Layer 8 of a small transformer language model trained on English Wikipedia (13 layers, counted from 0, width 128). Numbers have three digits each and are written without spaces.
A neuron's activation on a vector x is SiLU(gate . x) times (in . x), where the dot is the dot product.

Input weights of the MLP neurons that the questions are about. A number n stands for (n - 500) times 0.00079.
n25 gate: 557334544611525260542182422604403488508358667826680508667154386619529471438541653391615265649430422347185421544377492756446520570426678525375250410558427437655335296487414388599602337487601578757554567563525369554286524681881368652583684428575600247670446749426542270484542595631438402533677415632389643587268613472386467401542508426496694508508438217512637480668466521591743671508512
n49 gate: 601612545431427791663606541472627509555505778606601597398477696660426645463341150584606449533541436740592897389335568565537591564482468606664537779533043402220376463660564745385482420626603376643717411458721313617509180331597689571682272448584621354545584676409514335514588717509626696674477926688500413785745734562173551161588413477449373523289629518500654418560491509505491244435528
n78 gate: 418579379477831453532486468334327265445421746523550550628241609677509268582351316467217605637427368339688277698377379491579703569139505601463620418509383426648240565677446555684509522630617518638413500505626478695427460734812418332523611243523616458711760422586481199609569431469380310432829495660495405431307653611690505514458491404537458523136445482705791826619420285761619902528302
n99 gate: 811458500483674769880462334449710393475598697752475504504492546662395576483492397623542450604533246341517517564271553605487805525538336643687559540559451674568400593560421382479545343784607542626559492568363654534312597765660592577568572248378545457401785462591830487525445454592470583683408525500320562588525398419562559646441367066639590492246496475560686281462171437521563698797567
n114 gate: 423305633324459626637578557318626407656537589595635381405633378353215300586516479571582529551598443545314438472422375665883415373381240504454537387438399384696496334525394747529382488521646566451739363226626738396451262340409549454699238647396712550379371661459521721399483500437313439320520338532430349763430417564516689259276480193661239611664364560492334427426513299533471591450579
n148 gate: 371450399454644313415385276554301523450523626519716274430678474398523314443394492694649469445569473408369512434375399473334436321275385585667315109543658264473420477555375442477391467446352534446293527527437670648542544633661595359349423645492392559508613481523338691292485527346720466546473508737657454553531566367436538287357378599285618492831692631307554485279355485446531319519535
n226 gate: 518481617530441724440620618481622515698651553459382717403470622559496436284463627583489560427638507485541746600489467175323452455541507343629470373398445542606362617481415586560515435515568552361504398621489536345198536511807385447594609347519428424599572496215666485548399575525436456396545309565440740608327439471268746359496389284418768396485586372532843648415771381455530632614699
n253 gate: 737521722512651546537310557417479476277667535661725479476788484525711362706427627328463735602430496678641709615516569591191463607368405500563658434425609600584607571609484537401223568153403788463657429696445448580401540513483599610475525622408540504621806728512438685480288413369363516315644459636343304393546479700618694488641205508703644451369500751512525317521702463562665446554234
n280 gate: 780640356393516532292508441480252496711464650643528472554428508268644492270359508532841456733405346536301540523508473520371273472496456604359608342436555468508520556504370424508433519605625373396404387275281519581452396585408314378416633240264272516492657768342452662429424675450464543278777758589659539575584496477649548484496666369751553278583492504625516543449581167611663428706608
n281 gate: 819261521395521435436657580423483696449663656598281458463444370643709603568458291659568504670394124657368607667445475720684408361530428479354444400547413406388352440604617615381717639551802741377564273252643508470496345266449449517624440656556521530662238645450731386655440483370457555513230546599500458597581453849270593365603214665555378678508585591544496580395483665559225743341692
n338 gate: 511496452600515538410777530278645640440489592485630373417216711570350557343474711614396578654381385597425553583730316736523570429597500410314300500360614674542422504336452384642607486345732515553504470742362597382418532324440242508356508615757500477408546726459466537482587380367734382414329463304294667451511549562356590552451400515571492515262504599432300452373324694444373319401583
n343 gate: 575466719576688453849563425657336458555359432576655483480321462559402487555458344470420589639445643424547466638555579542513471837222368648491543316547508402474437112560654369906488541838552576724631633598560264560441500664674677349577427474325557504583667300295683294442479458480453299517285649545470500766364470451300770685342525412614375416370483508697432588706543529876361666491407
n356 gate: 509766277558376641505599217563564619254437685527420487246373394602536659687487509491433563472580691348859618607558557442595839678268329509346482339758259333568522500464858303773412569509304594446446645622564284527665504660307594605690306596410496468246545531380446264487392232517468558487469623639330407558343441868328335536856402433617555429411670123640450544545404647402504365373617
n360 gate: 415437649465573826331555527590444369617393537578620703621508315481414805512219528607118582621609434867531555429729565590520285340535641418468342537358396468275301666707446551496766395603587274426414551326568771393399402436457496723563571616618466312569353480438425446585484473684378318426523677443445245457492571421377449531421516403586468609624774416604488658539448422504399559437508
n372 gate: 369388431332553378438438533542496533380563550545668203416371504672305517660533559513479562670549262686649442591697374768625484763644562508479650246738403425513265563471357637529423381575378512256583613233407452395352301631301587555483692639338560513787462654480538521492542488500246520738747411404649406788371211660353463303529332640728458624270380375626496492459289463455516529395778
n424 gate: 449579357708707472655528516247444508508536544401383398515337625640476320551333350580626406468418606295634428572332527622440426751508302611496516385361508476536728500388819449252395504548472394701445504397323580740500329564599343532417679492452317440593744488652528312679654335307333371406594500756425656594619364614345398555726230790472375535426587454406615477198444606594555520636643
n493 gate: 619462674405529635450587602696458235603517403703438765356533296520691404302418602643516496364640405330512538587586573409283349496558554492517320617492602609563463370403565434931582747667757624280566454563483604672512464606695550470496421449450440487160609596324763343614334686623529377496537577725467561620562424676586467627500566620587479492648769512465638692648762438500558808940496
n522 gate: 301592419509625571728692422618696367443518590666716378807548530690189354274148370456543391760400483626579429546491517330381654609326609338756421500434213403160561544740547649648350744491580487618605399408611605354383365451369513665570509638540830344406642351526786409371548409220210573435596658644378405343728500614638552548557413530395562609613430726459478384461585556474656452615833
n556 gate: 271529688334433507532632567614489318607468523674514578596464612475525450659598449561539372566426479688756633507504378443626441521419372350460661426522479407363528496467496311671385462910554415625507267554594397507450545333536362359396662464622528366531396336451453344672250543497507359532252378417401419550489334393560507733618377475657456528560521323456783591383591592386504232594393
n566 gate: 480741359271423332670768280632513318718392616615639475579404699471206642525484627199213533708615262624492471508386443718504435533418566566642417667317310512308479354613431554500415603346483521347583517280365432517475345727554755332700392386475500529609421500602583545602591525385757447520590512404475569586252533576289669385625492603384437796402669351645674386307403611788348517513293
n25 in: 489428470429340393314470556568435533470412642636761492235550452660659412530541597481459590698440481639477481457459748655550786147553504666637447422664400645397575591542448553447526420492615500398462538808500507439500562458481477696607649762424533485496657595575671432344379462663724485556432463533590384282349538361597605661546537297579535879290519504643591392459577466854699625515379
n49 in: 766258608435588496570695540786604604467426542496504594551562504444541727589576408405581606374557261402435529648512321732442324306743545655500627558258388332586391668583203406492500457574612638182480323599392704446796367475447565218590512359426370724592335455500664723721287488547406576354500532319703625366663360571696399201541613622569646419658459568496545368456695520451723561525619
n78 in: 540488473270686423617488378360455528791516425744674416654569524567572334516476336459464500303484452420548480546520516715516425452409512624763657508327429528629711331602417404680461550641439460580828347633378361290424673569268592700403387610444341435547630380662391615539773560400500389290532339504628678400520464500559608405480449492768676536686460973712174500548304421576460460658556
n99 in: 765698596493388393621530403409565318515462379560470677533279474582606550444444628573485361636489541723307641514350452553702537556556568492573607643599278530412519412535586345534392482340408508666424328626604253557410584546485526385519313419663507411411603280291648643448295613569682392526399315522353590564739458588719553594511268707647373526335594463543477612245465594357335173615231
n114 in: 646750644377573602434233458477318832473461584562523233668660668465426598496557591406647442500388404759395496507581530434594511662596516477555684566746648422621650289602588512392710672606528693380457453594441507319384422421345234551453449559570658512436453473278512650244426539385605485619261481658380535512403543541313600496863227569585345562496732409493543508542421766581562683441422
n148 in: 433625556465283742554528535796489420362722637603619394480593160640454399617409533712669596496323437479376694405440333518332319705394593400504461319489444317496542282612279720599657524636511507784514590386594387540620462533706592381514564598386528533476489689655504532486486482259411595338465490459521412535425500462444468546514465571358605352518539410567396465708514394334602443489418
n226 in: 550325347453378548533489389442541603746511357398277536455610611407413445489353548379482569351695724518693753431773496384474564518662533744338562575456571657632334617662532460620554378379563627307584595698567542603301483433620608615511416496438504667592467460313602482779540721486379371597442461405649532373449621567561493554606525496456511601658692337479544453345537551482348701221799
n253 in: 683512553113595618341631359484283325338504544485554465537547767374570359327561476394481712381431485527465430507615428469625686831404248655641551416578610613547734539524660353608462552695418288573647406399772206574577589425562408394372504272523436433492563492294640293580430415659399599600561455377330542431287363556565477485411565681585429212362562610522621706554476492404481655617368
n280 in: 632336435522595647496437581340417267363687556611405407625710690562619462574624656455685470572559448481701721401511529578758380419430418463477635563639456380616677504764471675515307625271508592593693376309545550414507493492377452458339537405444496625634538571452747360420362552308541625437327442500378427603537387478467604430507393463916424463209467446581478365471424463633544828372332
n281 in: 496530427414422695239639519670362374511443451639574586471625648303376420597515404458317421589593571477666758486455327440686437608332508500375243347288482508713631470504500342451548439352557642538613553496600384283388486270639545695523527431477333366309496621585576504415526680514474385519373393580346481459489732427718283653716321227583477451813631596443485493537680209639545406485421
n338 in: 563448471507533352665634625537432639184609413411504284421628533548395331496438664425752300515589515292507338429452380671609361456556631754451530581725274459338563523508460694489266450508232652575526429346610751428448568583444333454568549375414518614511451571570770515713433422525564566437430317428782489708571700752445660304635448404511458381430537624493530419559394593567678672560388
n343 in: 437610545549660361299525583461479628405436286360497532544461573326623379388403165514476262587483399696293511742636493311532490371507577349582542593330541518784381521375469616335441561429514475437402429489239351472678578396307647468404408496606510568503681514455454402441563451476521420507469565595546594486546585449645472322705796434444640542455412689617412386629342343574503560614764
n356 in: 508696691568481605319508390623305417355341435546473466548566591280577562306651437387371660555530473374431450559519350745419496668549646546891419619712312535759359550356462489293428706577306366542343407647562294318515493480462584258751427543585303477537562427379234576534392462412643700443378583289435402656531516592485241633523553580565567401678393478380496402629516344492519446725696
n360 in: 479486390461695514440331629567536670419325404599545458402507632333479511854441706589363507380472710370620283318594642289372503461472359606240500370350580247300654407532737585345708483671393489398504357347450565361444357442511486518664664543500418687428389475458457486455458602578404524472454535442609448391532339377455700626461573367645471644490486466383290521504511595409518617382341
n372 in: 594540339511918496357463619610373292624673558405406518479437381569617371569575436474496445688391656416244345304500575496655575667587383401470382510330579544371576441600608555471450521662585675405500316518418511552344539288712456273460459574371376411464574449507474515813467638664493431348642536440409731587321544571683533402504489529485537674504580611302368482641262406285307449308529
n424 in: 482421369603386277444448485560398515467816483433415396453477570485534722470485641481393303500611478545571616660596566597556478385585541153545601279248285470575567568360522556552405597410530723805828710504872486361448600515582378345691485398698345538482459451518530589610418504447661338382422471676608574367496308439518266367403485678597686604681600467398669379544519548426507582428493
n493 in: 318323448306390442623182330485434353672693629665542420544492602564519508782647547508271523650363595599534403463565402634597553332466500700546361565291500272543489542640730431527447445535667393515630260438586474469580470613607485418415628508569511469384411554530442530696673454705504583458538327315683678519546399818523340682882253184554617443587546575409593391466340477454660492593481
n522 in: 694453479655726459500511690540541732435243582623446609580430464604453327637561418585421637548298442630533683368561632533573479532684467398474606507332745581419500247474403449580571531474371323631518599709544615698493441607638406751515518589390433485784335719414452431504547522413547461432258439676380450475598588591596652507471299608217188478349417372586310486579352597449500518566591
n556 in: 449438721522669570625434377518411504544238664504280682317647684572504507500367537367489653643558442675460445678880554482478389420496281559448526534474661367367420787563579317394450405570552536526635614437467570570493440630409485329456522638496507556607755756486607573597646635493485356493442643726529323522478655295554395616507486576526593485489449514853368468540292638467551533260577
n566 in: 836399376645637516372623443469535223327403438758489496526492568740674410416470330559592550480427496589473757670370266542656508492538488666633690755488409294395611593402390346357557563457684481307616282516594522457600474555596366531488484417232220583560512434443395450166562473544461652194488674552631702577550578366375577508651374523635394488489384323438535367669280535435485516660384

Each question shows a token from some text and the vector x that enters the MLP there. A number n stands for (n - 500) times 0.0076.

"arn": 628357494385534599526490406513558503513503388540662465415721540481454526535601450570444532583550509518620537477615585481375489462584360572355534381442610533398491591591498331470464525366519647427444572438547557472616471565470557641386578561349391492405602520462573538468421454578577489541569590476581465477476417553566432435554518556510310479418586559624564494589566532539473542413572
The neuron with the highest activation: n253

"im": 565325350472478403512437316509412405636417407497521509482418475578525465541469448493368552455434462514521499442752490421412508592515376564449530478495504551563329524458441505471386432385637565607520494408627433528397528548380553606463731671470432485377552359448452402426536440545461371403518358516530452367541511477645589573482491425558364513616497503559471557539454658472592554378625
Which two neurons fire most, strongest first? n78, n360

"er": 582426508581356615474539541426370623422369385439492547507706569488437489449581290577510489669634636512564459457619522451573474565535368521451537421445494535531410490475410450578437398436468548438593496517424640524470459446348581405410657552518525509543389553488717582662606410555565448342534574476676448451447488452562536513393629438594512532498552449408519459489547527524420412389517
The most active neuron and its activation: n99, at about 0.3

" B": 591473414425435487471428549501367548458506412517397515377598565451489527476456467487473437543536450534500523399458411443417625503659441597495500347462513489477524549615496402577530489503472623560518485430485391494389570551632481527547650553555503472504478564634473596576487519300522429502445574290544453554577546335454448380410487586556465512520522480484533457462560462489467488501601
The three highest activations, in order: n148, n281, n226

"3": 421540527503513500495414469509560466495484404555531494625525569531504642505510471560453542541498572538457572484659427539609636374581478693447652641519436497528454530480438408528282545493364475483592369468563583471578509483485436438409531531594558518305604469511518552561517540655501535630487358400589506459499485441606431609561618519498394509438449463587568491507257422430426548579506
The three highest activations, in order: n99, n556, n148

"ir": 556379463476525496497448371472549622532572493425564358566422609452379550477548377523460406652559495382367460449744515375542500447553460353569451520440435537615406599505459401557495481490536575575647545607507390494389503721463596288362521687576435322474477413455358430504509527500585295421586412575496557462397501399538480562496456505479478598445528561521506563526208580442452498589615
The neuron with the highest activation: n78

" and": 544552522423572563448536505568538446483538136444621406514501472501465519490703515550486469477635544484534508410591351574534588480491472538460502498502514488466586542572494526461549501526434548441553487434541411505485482455569532428400495571585439546547429516460481497609485474512443561512500536497512581481488598642506486396461573523512499432440429385345493442474494527523518515519487
Which two neurons fire most, strongest first? n372, n25

" After": 502601420458541452443570301440577417504402196533531521418494528624505515454562457498441406531502567475444450360525508497424676484547318642563517555574627487562491586526516470484362534478547667648610414483566589536442487581522571461488568562557475446536507464426488508477564419404502516474474516540528546491565483563455553412383521583596524437550505530399588525511516558600454584521586
The neuron with the highest activation: n424

" New": 540373522374536424647473481464407528533527369459576326406449553513556468483439502375522516456563394353401538386412487616357461464614544575487620448421602565330319510542534333518398477533442563517656595477514522527439448464609455551509392481481539564560466570466468605531414574383394532599464449618499443573575451351551470430686604595504512505464567564448603471538553566426442526552508
The three highest activations, in order: n49, n424, n356

"0": 536470482466550360447438508456554416636379156554600563426507532658433685537470513498448467596411589508508553405647547425420580527497465621507489569506520518389500510420569484476445558423484601488630321427529494478475502502486571439481569590535579581562514530359442489513423526521510463492442501465532497491429570472532571519453552561604428597549486478587491425541550409369432538430578
The three highest activations, in order: n360, n148, n372

" ": 567506540459422516443375437459504374490689483519527500414648568485566554498522453620566496601421437474529464431549440529448603524573589573520344461571537398589515568576542496570517699428554474604611457500603573528549646465478472427554600453478540505368458504506686543593488494715599502472492426434515426450537630469447349426509547576523543407517646375501556444478587438470377614410549
The most active neuron and its activation: n493, at about 1.7

"at": 548491597458454576484500377577434537468486569393359610496546525533538622558572338477465451484530563654627513516600583512528572452644586569513427427421453458491450586533674414505632577434448529649506408466652548487573526451399418411416567566604446629416526537477507456462611532557486448418635557381352418369456761499506433460565734504554499442545600390506540632668504458390487531471656
The most active neuron and its activation: n356, at about 0.99

"ip": 454431383694346428554463363401414582583297463718479611507549542594542441510526443533361448343389560381506522488574467505364532480484461531554409483560516577466482512631541494615588413448452560557324460399590581424529565238415479495493317581549536405450366600528589491590410434452641456456489505405498484520525562503416448437571473586716516369630316436463542472551536408532551534371480
The three highest activations, in order: n356, n281, n372

" st": 568496332366618443645526537551542531445402472522395481501495530552427500368564486647378562491430415507464536331545310532615492593627419532444575449501556536484470573517415463430448505627501582501611578585528639497402422361519552490497592454623579427505528516591540547558527416505429391540532651369556475461627535570593358506607548644522433573498576555452506471670520418378353541554591
The neuron with the highest activation: n372

"or": 575471410559495583526524435396483696476442492518436445610446373511498455447548416475607639599505519438382454593627479472466690494594409359579600554488553494452492395410530350481361419559514519596492530487456432548556568732602418271451586573365480436567436459570607372496522564478375409447593642521524629542425594484503356506643556543412493536547516359526554505447451492615363657595639
Which two neurons fire most, strongest first? n343, n360

" of": 624484516409420549462508573551537561575418217420619479576450562482566582495529507408565507577598591633419479306439380419508521559447438565483527448466508467594485407471487500481547514444502467527492418523518642485615360552492515395466557532540488523559418458403514436555604547326398477412540436552553461482480525508467488493385517544661529425481430483404385539466511489421544547472470
The three highest activations, in order: n280, n114, n25

" Con": 600496640483528408483530387417544482479526415461520461559483523512563379468495498622556493339439411480456419443508416425414604489598394381488468506365664590501398520468404526496382343472396452393529483441500656510466669508435527543425483504421511575484520523514518515510493457352370507593568446522515557523569526421430331487416663609437572563436513564388454519512587431337353522606592
The neuron with the highest activation: n25

"ad": 430428556438504570561545555600525496476402398496382407541316534500459561469422440295569402685467571482623440396632471399438458523475351477458420446396443581597593486449493451624459470344457493481395455537326622443535632487461328532513567549532456478344519638415526634496356538392512440610472531508612541482539518587630590570529543559522526380599472543454345528633534470443457453380451
The neuron with the highest activation: n338

" f": 473472363501556516505445432565450401419398486498541492545447523439526579517534461480377563488490629537419649362501351507396553515585508526455590332513605383514560501492435395470399473474436588381535504545523507537416579450577520591588554454504606607551382438467489509590585390552577478533517530459584568394558615407561445498506558471559467538488444512698496499523372419615455563476442
Which two neurons fire most, strongest first? n78, n566

"-": 612452423461437513498366479451427481512530393487538543318531594557515525479594521520516376383361492518566460462644489514309669543577478573486323546446560366504441391486555444631479363405405456482610387468326449571462529365563542351681327643575543452438558501467582536573650520585379495438490389536547372472480512556555482559515610557480387494554475386473376586497547560493507413590486
The neuron with the highest activation: n493

"s": 462430550525471540378438452572493439453438299467375532404531536693555568549461571483525440568564674500525590439596557493367475530493443547525472499472576520510716597413544488531348544496482653529634443511518538538513523515488511399486561483594487532409454547489444510415562541513547421511422453538517427385583575478554465551422600679506510508495569467294536440519667512429560483418514
The neuron with the highest activation: n78

"amp": 623350640606541438447478390617361480520571527628447531379700519543607514535513470581642520513405484507505667485471530492302399572585501536484583474443588494610401639563635490556430443430450577485685578530411551714493561438533585331551501518500534491374539429400635518557536529536437434547428561548414423572482504459597531385527701619518561483554604465467627555361650517495407596496455
The neuron with the highest activation: n226

"h": 505400476406452216514476478554497474497623621370482583417749457624511554573412338435452495536371559529463596431581524474506694458525506430412454472499497453392515492498492481349464509342489536616592481505445523472387487506546527357516567685445525472503563365505556518411570480435493480475437498621466526470348705436519551367451558526444605441512672572491432424548460599458357709340464
The three highest activations, in order: n148, n356, n99

" W": 602467484463532496559416385483361358571476434403534497367529462564464489571467499528597444572551577430413618432381498438487556625552472684397514443449525463467433679547511475551471433540453552513573507591607467531468681567587558457545547617473476476462471493539563477518476541311461385619486592461512410337601520278507539370426459491590563475538500431503504540542563524419424511574548
The most active neuron and its activation: n148, at about 0.53

" ev": 450526333482578445545415375509435337398373390512588433557523534627431517570545497495510517588419505482532542337634546296507542529462372551483543364613453456455432604538476439509502502477524740545467322490534477471390399569474502465520607531420593470558453494428380542533617388558492359491526516470632579372478490411494440415419612648577355505554471548555483598580577476520395436458489
Which two neurons fire most, strongest first? n372, n78

"oung": 557533526374449529674534419426393632467415411380564488440518457423330429544477496461402583486609504533434510371590554609543548453660411613650593400498630470351635642534537488478398490344462575352626549525637471642561401456650516509397509433475442434452626508558434394577470493523532553503420531516515517410547544415479472490636538367507406537457458508469680595593408526649586578517497
The neuron with the highest activation: n253

"eb": 390335493659477510416528407638411490637436461439416490554515633432518656468462490471502460382579423447588555510610516329499571524644438521511518470485515456521472574485613485637471475488438695566516427531623363509530495568581388422523582280363509359267414345519552424750585583475466514545478535454471524448543543509665583468389532406486458370633515469562596476481411548519396668483644
The neuron with the highest activation: n226

"l": 416414520340393518451457474563552492555507561694607447511542616533440491509463588404481657542625639608565419479690476568518535607672544613506549480408538600562456495447494506520497519453444472520480540509506367439374511663461537540445457447557407480366624544470521483442644621454375467597504437579476513425417587461559478486480620402566312563488596418533268329510383514414432595476724
The neuron with the highest activation: n114

" P": 469503433571446414426441510449455383607470492473480501398536476616561437419534518533492351584439503380509508470586400535396626461570448642461517347466459370447421464488593426424479530471545622627474534457534394478568623528566447493483448474466560513489525534530388509463558473265458501669515516470526488448572606288488418410437460448549550521447485418536425474418530554495397566545483
The three highest activations, in order: n424, n148, n25

" min": 475502548474508486731500457588505418578469407450573443380421590532435595592528615390513528518548458542463374436594426415565622560553482495344449583326538512397547555548466640521528508362495449616507422451562573482337503423370515341399340486602433631432562592437435624429552462463563461507593505485434587426566605400556403431493770624689517524539414523479519560610426446480416516479581
The most active neuron and its activation: n25, at about 0.3

" a": 569416525373450494510424475510430437667470195506445506457630534533489602616489502562491430440507545463395361378446582568522649481561523501495474365521492538507524629432551458600309425522505529458571468418568450503521462489562448464542576486570438530368437564477507491476500300458499446561517460514567491524441506507465498565445544582608462517527486392538618504641431490493381504590603
Which two neurons fire most, strongest first? n493, n522

"ag": 501416474564580484544521519518579529519527473494402541458486576465441410639507546417436403606409537489525527265677541378549574531415437566486527564467472390526466514578584487482440432443593564548374276364453552450389519523462557487467616551585561623526369494416660438572507565403445420323438670445474549450418588397535566412487615517481470560588559531559545640446564426487424379292419
The most active neuron and its activation: n360, at about 1.2

",": 496490470466521439490516503513585324490368026555462499508501529518493608533623424534482425536459626531475479464500453480410524577557496571479516520504490455557478493472504470482457534480519592541553450420520410517459492550521592529461486539586511497519484529391422614471500508552471499452441499564554448460463520475498488472362527507532516548533511499457573506479522453534475572468592
The most active neuron and its activation: n343, at about 0.29

"k": 756371521565581537527311405442491480441469421559590520363581518618584573471520441628461483536471628637514567428662548403549611537460514548326416512482567439433659606506482507548585469510492571553613355617481465510456414572456415323425467459421499564445385616636525548559561568391550496490424545512497459536520669468516459459350384487588631573650490398505419615553504659490616529378499
The most active neuron and its activation: n281, at about 0.26

"in": 497380527592562507407272491470524511425536523478538455668692462491497356576567499488631386564626552555482498500558399386375552561531511638412428447463433596620489472449334443453446492401418484551621438476377574567394533319328510305497497502570433496465444593525700701404540517472511541494479383422382426545576477506573556483413672466552440440567611457402533457555427497553569446561484
The three highest activations, in order: n280, n114, n566

" the": 472593498476472435538480499514509516555526060532525542626632549578523554538473493534497443509423563440446477310490480441496490521587566529540510386526551515476543554520530489509524403514435588507592470407544532493475464527557417445525519566525550551561487547471481500521483450411603476474521473541564475476517474513448584467415579550535544553490482449528473456558512445479471470484569
The most active neuron and its activation: n281, at about 0.12

" University": 680510442428516447488512473440360432455438303690451425394523405577500627426389546495547437643474532549382459473646460552373505420452495608619407506634577521553435531350475468540420558511517714543575345521578567424479497527479526445371540612485450489505339541523422467557524381538447371442384638459491524535521570444471500407468553635527448585536461564410602408457452581429424578348547
Which two neurons fire most, strongest first? n338, n372

"ust": 619311542313622399424572489661371434372246423670524461489452412712483294453398384593471462450537457575459447447587366616423465435513532522341621487481447622596469482474358425547484538515548606523541517525696400517432558565569442479546399455451519551512441499509481460528468450485328444496515341490533488464529574545550429590386559512491435625623609471558570408409407382435479430606462
The neuron with the highest activation: n78

"ank": 691497607608491640431558454427427560540521621519548420440597455588432605522490433565549462400587521529418574475510510449514480442560621525440491447493506521408456662663547367456401458401441524486340404388724462508577568505516503340508311544281469475567617552505546418595402680471429543596390508487432542530499604502487306405620580400413392587407610447572486563478513607584496580537524
Which two neurons fire most, strongest first? n49, n281

"f": 379383604467466456539514570604267464549558475539367534420580531570636590452478563344407524597508604424482518398639579599469468483608354478463679469477628389437471596475411499471482591256443510404518439434529518595476504530420515435404518680500528654469604574583533605635604596538557583533475467542537602425367559507534503568614496593722539463546436508553394644517458550575422602568470
The three highest activations, in order: n493, n280, n372